Layer 7 of a small transformer language model trained on English Wikipedia (14 layers, counted from 0, width 128).
A neuron's activation on a vector x is GELU(weights . x + bias), where the dot is the dot product.

Input weights of the MLP neurons that the questions are about. A number n stands for (n - 500) times 0.0015.
n10 (bias -0.099): 179 323 559 154 443 643 376 615 434 407 367 595 406 357 475 457 581 688 435 452 512 800 783 571 593 620 724 584 371 521 393 840 404 355 565 539 657 522 483 362 307 500 694 425 667 706 398 474 691 343 508 392 434 533 487 474 314 182 371 362 379 343 621 525 722 559 317 563 305 677 810 509 676 662 546 371 711 575 633 675 316 570 586 648 743 525 299 500 358 632 542 302 365 528 425 469 521 604 435 487 301 661 475 597 535 576 394 479 587 757 470 444 682 419 521 393 517 651 483 246 637 269 426 530 491 708 381 191
n42 (bias -0.063): 458 580 419 513 531 313 423 518 535 656 197 522 599 282 611 526 415 587 317 662 512 400 425 628 755 487 630 442 405 496 467 329 640 680 461 465 628 483 352 599 307 649 624 77 556 751 562 319 531 400 424 552 337 210 593 413 542 610 295 232 370 271 664 475 564 677 731 369 441 474 629 417 565 495 454 681 405 483 625 269 649 443 426 616 384 589 89 298 422 525 563 584 833 524 282 642 504 617 682 687 261 525 428 686 575 545 544 470 339 629 356 522 576 551 547 826 429 402 538 362 509 715 373 418 632 452 328 819
n103 (bias -0.033): 366 799 439 544 307 544 402 361 670 521 651 551 358 618 482 267 662 640 427 633 658 515 462 493 590 460 329 549 489 525 549 626 541 326 504 216 518 493 427 515 519 526 355 750 631 392 504 373 587 397 571 426 500 355 732 529 644 701 326 533 472 472 431 464 768 450 424 463 335 372 402 422 602 649 416 282 317 557 545 569 500 537 622 538 478 625 652 369 442 391 393 563 462 342 692 658 315 493 306 514 526 549 220 635 637 602 593 493 581 489 327 537 519 356 606 674 577 649 504 460 307 500 430 678 534 272 694 455
n118 (bias -0.058): 141 306 228 677 583 751 590 624 561 260 456 483 671 431 763 766 279 504 574 605 500 513 628 429 458 385 397 371 461 589 496 417 823 636 465 257 398 522 366 354 527 780 474 351 573 294 526 241 615 274 525 491 557 579 518 491 373 652 553 775 458 268 556 508 517 534 398 496 470 284 277 635 405 316 384 714 672 304 420 317 609 670 393 479 594 348 234 530 603 653 517 465 480 645 366 522 431 625 379 631 677 645 453 381 618 598 597 538 448 551 691 244 673 462 457 585 454 524 605 522 159 698 831 406 649 448 504 518
n126 (bias -0.042): 722 385 595 286 435 443 436 512 516 685 608 596 460 492 654 548 393 295 549 720 443 362 554 187 793 631 467 566 568 583 331 622 561 557 646 476 536 395 674 339 504 214 451 553 540 664 492 299 409 476 492 500 586 535 644 444 421 512 812 620 570 624 452 125 444 637 401 315 520 536 424 419 584 290 330 596 645 551 628 600 541 272 707 508 651 453 500 240 287 419 398 590 534 500 543 529 468 428 681 741 250 539 433 578 284 384 426 340 468 289 772 435 496 627 556 648 601 462 414 215 402 617 333 500 599 492 418 669
n169 (bias -0.057): 468 651 484 332 314 484 378 639 620 344 373 602 723 529 359 549 464 307 648 579 569 376 219 701 420 427 491 555 365 564 527 363 633 791 455 595 427 533 537 578 404 446 613 759 549 425 286 567 618 702 472 405 292 440 655 484 721 677 825 578 433 433 287 211 508 460 419 692 472 565 178 550 410 577 429 719 586 563 370 431 533 455 683 473 455 436 504 577 720 429 632 475 461 362 552 609 545 279 341 620 586 406 295 722 591 454 517 561 615 484 389 677 601 730 577 411 512 345 364 402 694 512 293 370 442 130 688 651
n174 (bias -0.056): 263 614 693 652 432 666 230 601 319 483 242 553 500 392 417 535 165 58 455 721 500 720 624 468 491 628 732 569 544 364 585 441 495 582 478 509 364 581 527 767 268 604 391 486 593 591 509 327 468 716 591 424 446 574 500 455 290 526 776 367 500 294 393 439 615 665 412 701 395 388 491 545 371 663 418 522 429 963 399 685 283 455 415 671 474 443 563 226 478 530 740 382 331 291 513 592 531 460 389 649 232 662 408 628 373 339 473 553 697 305 329 482 619 478 273 703 663 572 791 478 693 529 559 469 382 576 386 482
n179 (bias -0.078): 469 293 416 415 484 504 380 567 319 417 437 670 335 398 631 597 364 253 602 340 546 386 542 653 412 536 795 583 540 281 469 201 365 385 455 688 560 508 646 536 517 693 442 401 580 582 342 533 500 402 575 692 533 563 624 447 496 337 358 581 740 660 711 476 532 409 612 541 579 472 569 455 508 686 477 617 342 311 379 725 582 377 693 488 267 623 205 633 585 675 773 628 677 283 504 579 564 614 528 397 533 473 691 463 516 513 397 444 565 645 386 569 263 292 633 456 512 915 480 682 556 515 598 251 467 565 632 297
n194 (bias -0.115): 309 477 584 621 854 815 433 339 500 644 495 665 496 248 443 509 359 752 307 545 634 342 495 427 214 434 523 468 420 482 466 514 672 636 748 410 504 581 626 366 376 550 664 459 167 445 596 715 422 450 736 644 291 235 505 244 663 742 445 589 71 397 482 728 358 448 562 623 338 661 415 387 482 369 474 527 607 131 422 332 595 599 521 329 784 557 495 327 773 496 369 363 543 529 535 569 469 594 746 434 626 637 553 468 645 666 431 460 603 562 441 450 311 628 687 584 349 576 696 518 481 248 586 531 614 478 213 541
n233 (bias -0.055): 566 551 595 511 594 378 748 533 322 416 714 604 472 468 489 760 489 334 327 507 534 511 588 324 711 585 761 305 425 654 572 482 587 653 230 698 355 428 335 521 534 435 303 449 461 547 632 361 588 482 423 338 591 479 595 206 454 504 507 607 316 462 521 644 408 566 496 582 461 579 425 330 429 463 548 440 489 413 496 642 300 645 384 483 589 150 489 678 500 490 322 306 408 517 403 511 479 536 350 535 486 483 525 350 551 581 631 401 597 507 500 511 500 493 511 752 287 459 374 457 587 581 739 585 628 568 431 500
n252 (bias -0.036): 243 481 448 321 719 618 466 516 373 738 704 291 658 687 351 583 665 490 386 365 596 745 399 477 466 368 453 410 292 500 496 581 469 473 439 577 391 580 618 371 512 292 423 558 504 311 465 461 484 504 470 458 809 471 181 348 455 422 496 561 478 558 443 515 560 374 436 437 567 629 371 431 307 262 474 481 663 323 805 695 565 546 438 413 519 582 519 647 549 329 452 616 569 568 430 406 655 485 648 310 489 624 761 414 716 387 547 594 405 541 557 638 797 717 383 511 569 532 300 618 464 415 558 496 535 397 473 275
n262 (bias -0.118): 377 561 479 347 663 423 584 709 663 251 566 500 647 666 542 500 240 415 223 208 607 423 674 326 500 408 319 382 665 388 367 444 268 737 491 402 554 308 355 538 153 293 600 349 711 573 430 470 522 367 575 410 733 516 556 453 546 646 233 310 508 802 602 317 534 285 626 629 720 483 441 710 712 367 557 610 530 529 613 508 547 569 569 622 424 363 444 567 614 598 695 591 540 631 492 565 627 500 640 388 177 236 417 639 685 701 331 761 445 572 543 380 496 421 572 500 549 492 517 581 245 432 556 660 517 329 271 582
n268 (bias -0.105): 468 538 512 517 816 629 463 440 690 533 650 463 640 387 279 442 516 545 467 639 675 299 590 406 598 570 656 453 409 488 429 504 390 775 416 563 533 492 416 633 637 302 504 402 422 508 308 559 654 592 606 404 517 516 360 567 488 676 397 405 77 436 546 353 516 573 484 714 329 517 500 365 417 622 640 612 429 415 175 632 399 391 524 691 158 296 576 566 724 755 467 615 425 519 536 363 318 496 375 373 750 368 635 342 441 697 593 351 354 484 399 722 624 717 687 294 512 622 297 384 540 754 576 678 419 249 555 377
n310 (bias -0.089): 383 345 324 527 284 461 596 576 543 416 420 500 450 453 427 558 323 493 449 181 398 496 396 592 649 292 561 532 531 771 648 653 535 642 539 437 554 441 520 659 707 559 448 714 438 540 576 591 376 516 644 324 393 481 520 551 389 485 372 341 270 395 465 519 339 659 442 604 668 488 667 449 473 346 590 403 632 474 732 673 681 610 734 389 635 793 378 678 605 429 451 329 238 602 357 672 361 430 391 599 504 574 439 827 697 532 341 388 461 523 535 390 416 485 302 485 276 426 405 228 562 671 472 612 433 676 532 413
n323 (bias -0.083): 602 474 589 304 449 551 676 481 618 599 590 275 525 383 357 384 306 487 383 559 286 518 444 433 578 511 394 463 714 439 417 566 430 478 420 244 636 613 617 514 558 489 463 422 590 522 467 600 485 540 794 591 552 613 422 431 586 475 391 449 532 476 496 443 489 394 575 533 461 300 652 724 373 545 528 724 819 398 395 676 632 445 555 680 554 390 570 277 583 622 415 697 597 490 644 407 287 449 576 343 791 232 486 530 570 526 478 676 515 500 639 522 429 672 341 511 312 686 479 340 511 575 364 550 363 420 378 359
n340 (bias -0.056): 406 401 384 630 508 585 544 483 775 425 609 532 472 402 353 637 492 312 651 455 314 635 533 463 333 536 572 463 411 381 758 271 824 644 598 529 620 480 451 613 720 299 789 426 592 496 492 512 437 500 306 590 422 555 459 788 786 440 559 480 210 453 374 452 516 468 504 392 357 297 532 561 355 356 477 520 646 457 579 376 418 569 585 740 612 524 328 532 589 748 409 711 296 291 535 587 552 334 545 532 500 597 488 637 303 592 591 432 602 480 582 692 267 540 306 376 360 815 480 338 256 344 520 416 578 467 261 624
n344 (bias -0.100): 462 677 474 417 627 304 543 478 500 572 241 413 461 504 398 552 419 401 260 812 342 548 571 402 517 624 378 455 703 572 624 522 412 654 496 592 556 491 491 258 717 689 522 328 466 77 593 412 620 548 589 404 355 475 411 617 342 640 692 712 370 637 457 339 539 297 342 301 304 556 634 566 396 563 575 440 695 345 464 474 487 290 537 910 376 517 447 814 435 554 187 628 521 711 336 504 517 665 643 381 400 267 393 500 588 478 659 496 596 638 592 670 478 436 617 350 342 742 297 647 720 642 303 250 646 557 359 682
n356 (bias -0.074): 603 556 312 619 573 487 710 718 547 417 426 411 361 457 404 774 538 473 590 556 500 573 452 569 350 374 376 469 327 592 294 238 560 586 457 556 349 479 577 403 432 629 478 682 538 604 691 535 574 483 471 521 487 582 400 551 637 329 745 420 447 508 224 517 487 587 219 481 737 941 398 161 669 327 467 428 619 636 504 588 633 611 642 512 546 475 834 647 530 618 388 600 714 544 319 535 352 670 309 438 640 537 721 213 612 679 245 715 449 416 509 274 356 692 437 429 622 460 450 458 214 456 307 618 353 236 344 504
n369 (bias -0.068): 370 522 479 521 789 331 533 440 504 603 435 756 500 792 471 375 263 519 521 491 413 839 379 380 533 633 548 621 429 702 500 474 487 547 381 280 430 475 475 580 455 283 539 641 425 585 517 629 383 682 533 470 376 447 659 437 533 496 522 638 451 532 466 595 533 611 695 427 624 273 554 440 592 189 516 617 307 398 582 263 445 224 652 849 525 578 568 608 395 456 209 633 708 539 206 535 646 504 580 430 365 601 785 633 581 379 226 250 201 754 254 373 539 479 538 583 561 560 271 324 655 453 492 604 590 614 500 397
n371 (bias -0.087): 155 389 560 478 321 352 496 404 248 412 388 561 428 591 628 658 532 346 413 566 551 674 419 478 592 621 343 467 475 542 490 445 591 507 732 562 464 417 692 568 554 467 412 471 461 346 552 654 418 569 226 370 548 727 456 500 273 277 507 633 706 618 464 436 717 423 425 715 518 594 593 423 565 538 479 568 550 458 400 603 445 362 754 531 689 387 555 564 615 541 468 780 469 348 315 752 489 644 601 493 511 448 599 456 653 474 529 536 381 511 544 496 611 472 590 532 594 514 258 396 340 412 420 511 313 381 522 349
n377 (bias -0.057): 255 449 390 608 395 613 471 683 521 593 273 570 686 654 292 504 303 511 750 412 714 458 602 496 467 541 750 479 773 374 492 244 685 487 504 538 537 400 79 475 482 226 606 487 508 863 377 436 662 433 605 563 386 540 368 417 471 777 534 620 564 596 508 541 541 318 94 603 394 712 421 651 748 418 416 541 562 440 445 607 416 508 718 587 299 715 458 578 297 635 638 551 504 523 359 479 446 442 400 410 492 508 418 691 538 444 432 512 383 562 609 742 376 537 376 628 281 362 419 591 391 399 529 661 619 475 289 360
n398 (bias -0.123): 607 539 481 595 512 531 485 395 569 455 331 454 156 657 549 436 530 628 538 465 710 492 520 543 519 470 409 574 564 668 717 696 654 512 592 136 380 427 340 310 403 423 512 667 526 740 562 616 383 657 775 603 577 371 823 462 388 403 473 394 275 569 245 384 342 437 669 364 537 302 417 488 401 635 829 485 511 489 445 549 369 458 587 365 417 757 377 572 591 547 411 453 648 375 574 574 576 607 432 485 675 595 481 508 242 665 554 564 340 489 419 600 629 522 473 447 390 468 467 477 452 422 373 761 419 523 547 395
n469 (bias -0.091): 567 211 370 527 629 391 581 579 461 625 336 608 646 270 409 419 607 489 854 363 453 375 464 464 458 944 468 476 600 508 331 617 504 476 445 297 447 551 449 257 804 622 429 693 373 516 563 457 560 594 591 648 610 339 599 450 310 633 524 786 669 675 570 394 665 421 672 422 519 616 469 453 550 484 485 592 372 526 281 573 637 516 411 559 734 598 563 373 423 611 334 623 629 456 406 404 173 426 434 394 593 585 652 441 476 536 461 408 469 535 578 562 401 408 373 435 307 430 553 314 508 638 312 523 338 508 354 623
n490 (bias -0.094): 393 789 557 504 272 397 512 403 429 568 382 525 537 360 484 480 354 526 471 562 354 698 546 647 407 557 381 331 377 600 691 521 375 454 587 455 658 549 553 124 644 745 421 454 288 429 483 433 293 455 564 401 400 405 752 504 585 560 250 635 413 827 295 420 447 508 286 560 291 578 647 827 361 500 295 463 652 603 622 472 674 682 520 539 532 701 396 581 353 390 584 496 473 608 253 551 488 607 541 733 747 610 480 311 492 369 433 846 307 423 384 446 559 443 569 451 374 492 708 426 509 488 641 825 504 339 504 471
n509 (bias -0.147): 500 557 473 583 452 452 873 439 412 512 565 627 575 620 457 626 508 486 384 516 351 644 557 293 434 602 479 492 540 333 625 432 488 754 472 424 375 568 536 361 382 528 488 605 539 242 264 468 337 472 496 600 665 654 228 607 298 484 406 369 419 618 441 364 504 477 649 609 395 389 591 207 255 550 565 398 512 281 467 543 315 480 360 580 418 826 320 484 635 523 272 302 455 463 435 263 595 559 607 508 325 644 668 281 440 590 710 622 568 417 468 695 512 469 583 638 443 673 728 357 789 719 520 634 650 488 641 678

Each question shows a token from some text and the vector x that enters the MLP there. A number n stands for (n - 500) times 0.0097.

" to": 529 645 649 531 481 306 494 539 416 479 523 456 471 391 605 542 587 642 563 588 510 639 452 443 632 429 525 437 649 540 674 496 646 604 567 585 560 419 619 483 365 505 517 633 461 514 499 441 446 341 388 418 444 555 460 539 517 552 520 495 569 352 584 572 574 580 583 218 696 554 774 567 560 452 405 415 497 708 309 502 389 502 239 415 438 475 358 423 528 324 442 630 259 431 516 217 631 447 433 312 631 494 651 636 380 456 506 415 376 354 541 496 570 570 615 367 707 245 599 435 571 342 445 475 355 524 735 413
Which two neurons fire most, strongest first? n174, n371

"C": 741 644 604 441 629 218 427 521 596 461 343 451 539 508 598 448 596 776 445 341 361 540 515 656 448 413 508 470 726 606 596 562 582 589 362 560 574 465 583 479 317 502 561 565 522 605 526 461 563 457 229 438 809 477 523 476 407 361 377 507 627 372 579 528 502 552 471 317 697 582 639 512 476 531 464 616 553 641 411 318 442 528 265 447 479 464 466 481 550 370 502 693 448 456 466 428 577 495 537 278 626 386 692 620 240 504 533 556 396 254 489 600 451 604 689 442 551 338 542 499 482 334 418 382 444 517 551 341
The most active neuron and its activation: n398, at about 1.7

"ate": 607 618 697 510 524 424 501 460 486 451 397 502 359 486 545 604 603 832 577 447 409 442 502 564 454 317 553 347 608 515 648 659 432 617 633 491 538 496 527 517 542 482 358 686 529 525 441 502 592 406 404 517 539 704 440 601 485 580 467 599 676 386 505 525 597 617 573 286 585 638 743 658 570 424 244 450 556 481 305 509 427 468 288 504 305 532 346 551 519 402 481 566 286 551 616 336 643 522 483 309 517 199 536 517 300 287 422 443 453 424 621 605 560 496 662 362 611 394 570 579 468 361 335 429 394 552 675 450
Which of these neurons fires most? n344

" N": 745 594 562 518 482 337 508 475 476 453 434 386 559 310 565 415 668 766 624 463 447 582 486 570 491 540 608 370 782 583 756 543 615 445 372 577 476 526 553 483 565 370 374 509 316 494 507 423 556 364 272 524 599 551 545 524 413 582 653 538 669 410 643 685 483 554 485 231 740 502 729 512 610 486 303 547 460 458 184 390 479 609 301 414 387 506 391 610 525 378 478 558 154 472 525 481 512 555 574 360 633 362 524 505 395 578 534 494 480 380 478 518 434 448 599 308 525 265 681 534 457 345 706 555 488 486 541 424
The most active neuron and its activation: n469, at about 1.8

"are": 367 552 662 493 439 534 350 469 521 449 457 536 450 610 534 571 576 661 432 464 392 328 570 639 450 315 506 376 682 368 542 437 490 612 490 331 519 337 508 609 627 548 475 584 512 561 423 379 601 354 400 411 513 665 375 462 531 570 510 653 586 340 610 742 520 409 579 290 562 660 760 644 598 686 354 353 500 482 359 379 461 268 439 469 412 560 633 503 582 436 568 664 324 561 742 340 429 531 649 287 605 423 544 552 418 363 543 459 551 247 514 407 454 517 645 404 615 453 482 572 549 450 406 432 508 522 597 689
Which of these neurons fires most? n344

"H": 634 600 628 545 638 387 513 400 372 408 367 537 559 602 667 409 617 574 530 325 424 535 506 602 488 420 478 469 882 518 702 518 443 460 428 536 443 510 652 575 467 514 454 463 532 500 492 355 531 327 364 425 488 484 510 518 409 471 446 580 777 456 542 573 606 549 390 325 592 607 790 508 672 586 383 551 628 526 349 351 529 432 495 550 373 378 451 549 615 324 706 644 293 596 448 380 500 531 492 342 503 320 571 520 299 472 548 591 456 269 536 554 259 426 547 414 685 421 515 494 547 267 374 469 580 586 638 506
The most active neuron and its activation: n179, at about 2.6

" by": 630 619 664 516 488 270 476 556 438 469 594 423 506 293 555 450 584 591 494 568 392 471 529 500 509 438 543 349 717 570 645 565 590 607 481 524 417 385 588 638 428 467 526 608 492 511 582 456 518 552 478 421 559 543 549 583 376 559 603 570 640 413 685 557 435 653 543 392 637 576 705 513 600 284 421 472 594 596 488 482 384 505 321 487 397 397 315 574 472 359 539 580 245 489 518 323 519 477 612 273 650 383 567 548 332 349 453 416 411 346 443 515 437 545 726 368 561 284 586 419 457 380 522 524 486 519 793 390
The most active neuron and its activation: n126, at about 1.6

".": 537 704 623 504 620 333 604 669 477 372 556 382 549 425 482 535 550 661 594 531 407 586 484 498 555 424 499 486 606 473 834 456 708 631 564 557 567 393 675 610 410 474 417 521 390 443 473 462 310 358 259 405 587 510 458 578 496 412 417 439 620 439 611 652 520 609 576 331 670 551 638 681 597 452 358 486 470 528 372 384 354 536 420 492 360 494 473 500 609 433 468 637 269 500 532 356 514 501 625 262 518 275 552 546 434 348 575 442 462 279 513 650 362 573 590 363 515 453 630 502 462 307 401 477 460 559 701 525
Which two neurons fire most, strongest first? n340, n509

" Play": 560 668 641 475 377 465 532 449 628 300 512 521 510 478 458 513 713 640 572 493 324 633 527 479 580 403 565 404 636 609 606 555 603 643 361 515 472 414 551 601 446 638 454 688 477 555 588 405 425 483 389 335 520 463 535 404 401 571 586 539 727 441 495 666 652 684 597 304 580 664 687 508 566 376 360 416 615 483 318 237 487 453 291 538 432 489 452 573 542 416 696 470 357 460 543 404 629 639 584 177 623 343 426 597 403 486 547 568 515 412 547 396 465 486 549 427 508 301 706 488 462 233 314 433 558 293 533 410
The most active neuron and its activation: n356, at about 1.1

"m": 781 601 619 585 625 443 393 318 608 505 455 473 572 366 564 417 566 637 590 381 266 507 490 618 598 329 729 401 682 505 704 635 607 439 456 479 567 402 522 663 311 482 470 543 330 404 445 318 507 394 412 379 477 418 622 430 446 678 502 479 588 246 482 814 409 596 521 363 671 553 685 510 731 507 446 489 615 452 505 389 481 364 507 520 523 640 491 469 723 426 517 438 493 603 548 422 484 445 460 406 440 404 616 508 551 493 608 346 455 254 473 426 487 405 505 458 512 410 521 584 518 261 641 505 567 440 637 363
Which two neurons fire most, strongest first? n194, n310

" the": 539 581 569 480 535 408 522 482 577 492 426 432 519 374 596 452 549 562 574 457 270 657 510 426 573 412 560 416 700 583 663 579 631 498 487 641 488 495 606 490 397 407 574 572 379 527 475 435 520 413 293 423 634 577 603 432 471 584 396 534 683 402 652 590 552 618 403 292 713 501 701 510 520 378 386 512 493 554 312 509 509 485 287 513 395 499 296 477 579 344 628 615 226 618 439 512 481 548 549 311 603 316 605 588 255 355 522 395 484 331 473 554 335 464 670 410 743 532 494 520 365 340 469 545 597 530 791 447
The three highest activations, in order: n179, n126, n371

"her": 827 735 629 671 406 484 399 510 581 372 582 544 418 417 535 558 588 518 553 561 241 369 556 608 626 196 644 502 703 461 624 545 603 557 526 475 427 460 689 630 407 392 524 529 549 499 570 442 489 464 357 351 558 534 439 510 414 568 484 556 585 387 492 685 557 554 509 348 472 733 742 458 562 422 447 359 431 479 325 541 399 346 404 604 428 357 335 555 607 395 635 689 298 517 520 422 438 706 422 246 512 363 607 386 361 520 535 382 516 530 451 478 459 562 587 418 594 617 428 547 365 401 494 444 377 585 643 431
The most active neuron and its activation: n268, at about 3

" s": 480 691 468 476 635 365 565 555 416 413 550 481 482 394 506 336 668 852 573 413 494 576 461 592 611 479 534 489 705 563 618 597 626 594 413 550 565 406 499 528 406 547 464 673 480 356 494 425 491 381 260 615 670 702 484 505 489 512 443 436 510 482 506 603 555 586 569 510 530 542 705 611 612 401 211 383 450 490 228 381 387 511 252 501 577 456 346 377 651 359 419 632 253 481 580 358 608 466 475 328 699 429 501 460 369 462 533 417 525 376 594 640 433 635 587 423 666 239 624 533 588 221 516 557 435 465 527 441
Which of these neurons fires most? n509

" m": 636 666 560 454 572 410 446 423 407 455 559 595 457 483 488 354 713 619 491 384 415 432 503 384 485 406 672 387 826 438 687 557 586 495 560 539 528 461 559 496 361 513 374 667 462 427 428 449 466 421 404 516 608 657 622 369 313 564 450 590 547 377 506 634 508 592 504 307 663 667 771 562 435 450 285 512 405 428 239 457 483 404 351 447 509 361 580 429 520 433 608 595 503 644 607 563 456 473 680 246 501 390 642 574 430 495 537 472 323 318 579 503 475 624 605 441 503 197 542 615 413 343 561 465 501 449 715 539
The three highest activations, in order: n126, n371, n469

"st": 564 870 408 478 569 416 428 376 525 487 471 405 536 409 535 508 461 632 592 363 269 364 427 572 546 341 530 508 548 554 634 565 568 635 538 532 484 501 605 750 361 583 486 590 339 483 558 323 553 472 285 446 564 495 417 578 477 624 590 492 524 118 489 691 475 569 583 273 607 584 669 578 550 350 405 553 554 572 553 632 619 339 315 431 279 373 413 572 696 461 642 524 309 550 550 430 411 452 591 456 596 402 464 652 574 516 529 345 478 357 638 446 331 456 663 544 622 326 616 625 604 265 494 501 390 445 466 547
The three highest activations, in order: n42, n310, n169

"ec": 724 482 654 727 635 322 491 412 462 424 447 538 391 535 482 581 381 737 468 516 287 432 432 586 491 426 357 391 773 546 468 634 558 647 575 565 681 491 564 651 418 408 432 440 449 566 637 506 557 328 511 558 679 542 384 590 307 590 576 378 732 358 572 681 547 474 418 404 586 701 530 584 426 464 523 525 475 395 446 477 494 430 362 429 369 510 574 405 668 256 707 631 312 574 565 485 502 543 403 243 552 354 612 538 363 489 456 472 444 245 438 518 333 544 695 377 596 376 546 596 459 425 442 459 498 495 546 557
The most active neuron and its activation: n262, at about 0.94

"e": 544 604 706 500 474 427 405 450 583 557 402 528 430 664 555 419 405 682 630 431 362 539 533 517 509 497 514 489 771 484 779 564 483 437 482 536 422 509 593 492 496 485 473 725 579 617 489 356 547 303 400 476 605 530 539 504 394 498 504 500 723 490 498 476 654 620 609 445 436 614 707 677 684 567 343 348 592 445 320 394 557 262 463 542 591 421 434 605 512 410 514 469 385 392 599 419 551 552 562 279 568 380 548 530 434 292 618 504 336 390 531 407 314 398 495 369 797 213 431 489 550 284 443 407 579 673 407 585
Which of these neurons fires most? n126

"ology": 766 679 598 510 475 385 471 453 521 427 573 495 526 612 515 507 503 706 454 596 206 418 488 485 410 440 513 434 648 560 659 510 486 529 509 449 459 430 634 587 383 606 471 584 509 503 520 458 544 339 374 428 484 576 504 488 562 448 594 426 691 329 523 718 428 662 554 244 581 574 733 597 574 390 309 554 612 444 362 306 589 536 234 509 428 483 447 424 705 338 653 619 162 494 554 399 480 444 543 336 616 285 581 617 343 235 605 441 635 421 540 478 429 446 688 425 568 548 488 585 586 392 393 431 551 535 677 491
The most active neuron and its activation: n323, at about 1.3

" p": 378 603 557 620 653 310 503 473 493 516 433 504 503 506 564 398 537 650 509 467 456 536 489 503 458 398 609 412 778 511 726 570 704 615 424 612 466 470 535 620 401 514 368 647 611 414 420 457 653 481 416 332 768 545 629 545 405 386 449 479 552 518 566 586 508 617 509 358 646 666 648 507 610 424 328 430 486 539 160 501 528 511 400 492 496 480 360 483 686 215 530 550 334 406 443 418 554 464 454 406 627 358 537 369 466 486 563 525 444 343 494 649 496 538 561 263 589 237 606 579 470 175 448 485 521 567 622 397
The most active neuron and its activation: n371, at about 1.9

" of": 594 586 569 579 525 326 561 474 507 530 491 519 483 351 558 600 543 566 460 703 430 578 573 426 408 394 515 414 696 589 579 548 644 643 599 463 533 429 600 578 421 484 535 631 519 467 503 432 505 452 494 412 550 599 539 520 464 594 579 492 650 333 603 600 444 557 502 218 648 536 802 594 567 431 417 375 529 547 401 367 542 542 235 558 390 381 319 463 491 368 672 595 186 584 529 383 541 412 381 254 612 241 496 617 327 386 561 401 416 376 437 443 397 498 652 338 687 394 492 487 552 311 460 594 506 654 720 427
Which of these neurons fires most? n344

" ": 708 749 677 376 525 496 556 510 488 569 577 447 584 503 519 385 633 647 471 463 411 580 505 510 547 413 649 541 658 685 673 582 626 450 416 604 462 478 530 535 415 497 531 523 456 470 612 448 543 428 251 435 673 448 487 677 370 530 561 500 736 381 492 641 557 407 579 183 584 673 631 559 596 416 399 495 554 404 377 577 540 568 322 398 441 546 403 473 544 338 578 476 172 304 623 283 409 465 509 261 425 371 575 515 203 505 530 404 401 330 440 519 410 420 650 355 664 531 596 662 442 357 468 524 480 476 654 507
Which of these neurons fires most? n252

"ran": 707 586 650 641 537 429 383 285 623 514 450 499 441 462 492 516 622 895 461 527 312 407 508 712 484 372 499 430 579 448 711 470 562 498 512 444 587 455 539 503 379 446 565 625 527 527 532 384 472 514 449 570 631 529 454 543 524 660 483 530 471 385 426 734 370 613 525 481 750 626 564 711 388 367 157 458 554 585 406 331 384 343 302 382 455 501 483 446 523 284 686 544 336 661 613 421 575 507 554 320 639 597 578 540 497 478 558 364 407 371 616 337 384 510 594 530 565 516 680 378 454 299 501 467 434 369 569 580
Which of these neurons fires most? n194

"so": 601 657 617 604 593 534 500 512 479 391 599 457 446 393 417 584 492 690 569 408 390 445 567 601 569 269 503 441 689 599 645 679 579 571 357 442 573 444 627 583 461 591 545 576 312 483 546 426 549 347 418 501 509 563 335 569 347 513 573 681 663 308 563 634 618 689 500 362 425 742 566 480 547 390 244 437 546 611 272 379 623 473 448 371 563 522 592 494 573 369 491 446 203 476 608 346 478 545 628 246 523 297 650 499 390 442 472 430 641 486 466 411 503 414 642 468 609 318 680 522 521 254 576 257 421 523 467 530
The three highest activations, in order: n194, n356, n118

"ed": 572 630 650 532 508 446 471 573 594 493 476 503 504 617 595 547 535 692 369 471 264 434 406 544 557 361 598 399 687 551 599 490 545 663 553 406 550 444 599 729 410 443 535 545 478 437 421 478 441 408 529 610 580 734 569 462 597 539 440 485 525 339 551 554 513 575 608 336 643 589 698 534 583 449 368 436 433 579 251 501 530 420 295 483 459 456 449 761 536 415 534 519 199 540 553 295 621 410 480 250 623 275 546 608 271 383 394 369 541 367 533 524 409 395 618 334 654 306 479 573 473 353 397 511 422 559 671 702
Which of these neurons fires most? n262

"che": 833 611 664 608 509 384 490 389 523 448 421 500 550 478 528 558 467 656 511 481 414 477 524 650 513 418 504 408 776 517 509 514 544 420 584 638 516 471 641 539 425 499 530 588 425 642 533 384 444 466 529 484 746 604 506 552 486 461 549 548 529 161 460 810 546 732 388 346 640 396 574 497 532 382 257 485 569 566 407 350 357 340 434 278 508 354 507 606 574 328 527 321 426 534 560 349 651 661 402 317 541 243 669 513 545 455 539 399 459 370 473 563 440 354 665 408 661 557 662 563 511 307 348 563 462 544 499 501
Which of these neurons fires most? n356

"om": 650 749 706 528 377 366 444 510 514 436 429 562 479 518 441 408 608 676 610 443 255 349 447 605 435 389 527 466 780 565 750 582 566 498 493 441 610 439 592 621 429 486 426 602 364 450 468 412 495 323 401 323 664 546 409 560 356 585 723 443 605 232 488 690 445 640 536 429 564 662 730 624 508 376 332 585 534 401 363 486 347 320 431 502 422 524 335 572 414 271 648 631 276 621 462 586 518 554 419 461 522 478 477 496 516 400 479 531 562 442 593 469 584 502 511 461 634 429 556 617 457 440 375 440 481 490 699 470
Which of these neurons fires most? n310

" one": 713 629 593 449 556 434 467 483 549 480 406 509 488 452 522 364 613 653 463 458 467 523 507 579 521 490 486 438 681 482 689 525 574 482 513 678 497 445 525 470 461 465 529 568 490 535 494 378 501 364 186 373 604 706 557 358 527 517 575 523 558 401 709 648 616 715 459 481 665 505 624 497 715 413 235 280 485 585 265 530 492 370 483 511 434 410 501 487 601 324 476 541 135 566 465 340 532 615 522 340 685 337 485 430 356 339 524 470 359 423 530 363 604 516 663 351 694 421 722 464 526 378 498 608 424 531 685 495
Which of these neurons fires most? n371

" call": 561 747 744 614 586 395 603 477 521 379 364 596 376 576 393 551 705 543 435 586 435 513 546 610 558 455 503 442 620 551 709 411 627 618 372 539 450 354 512 643 479 596 522 626 552 429 426 422 474 413 369 438 534 623 545 441 429 470 598 528 573 487 692 671 514 604 518 328 644 596 682 516 556 403 347 456 382 587 270 441 517 399 313 503 500 378 404 642 716 316 532 477 64 532 670 483 607 403 380 335 669 449 432 388 390 495 544 437 576 343 481 413 533 450 473 365 709 223 593 456 417 395 393 532 495 564 566 528
Which of these neurons fires most? n233

"ob": 660 603 616 494 509 419 410 277 673 464 467 505 491 503 552 521 495 558 423 610 165 329 616 680 466 362 486 451 786 444 665 485 537 566 435 552 548 481 680 786 529 460 471 673 556 543 432 403 640 424 335 353 584 480 309 492 448 572 504 486 533 441 516 546 655 639 356 288 690 641 762 499 567 536 325 476 578 466 386 463 563 386 340 449 364 546 474 541 576 274 697 590 343 532 563 377 459 621 451 343 541 516 465 478 429 478 564 459 539 343 558 454 436 466 576 420 655 324 638 468 315 369 519 340 584 502 599 519
Which of these neurons fires most? n126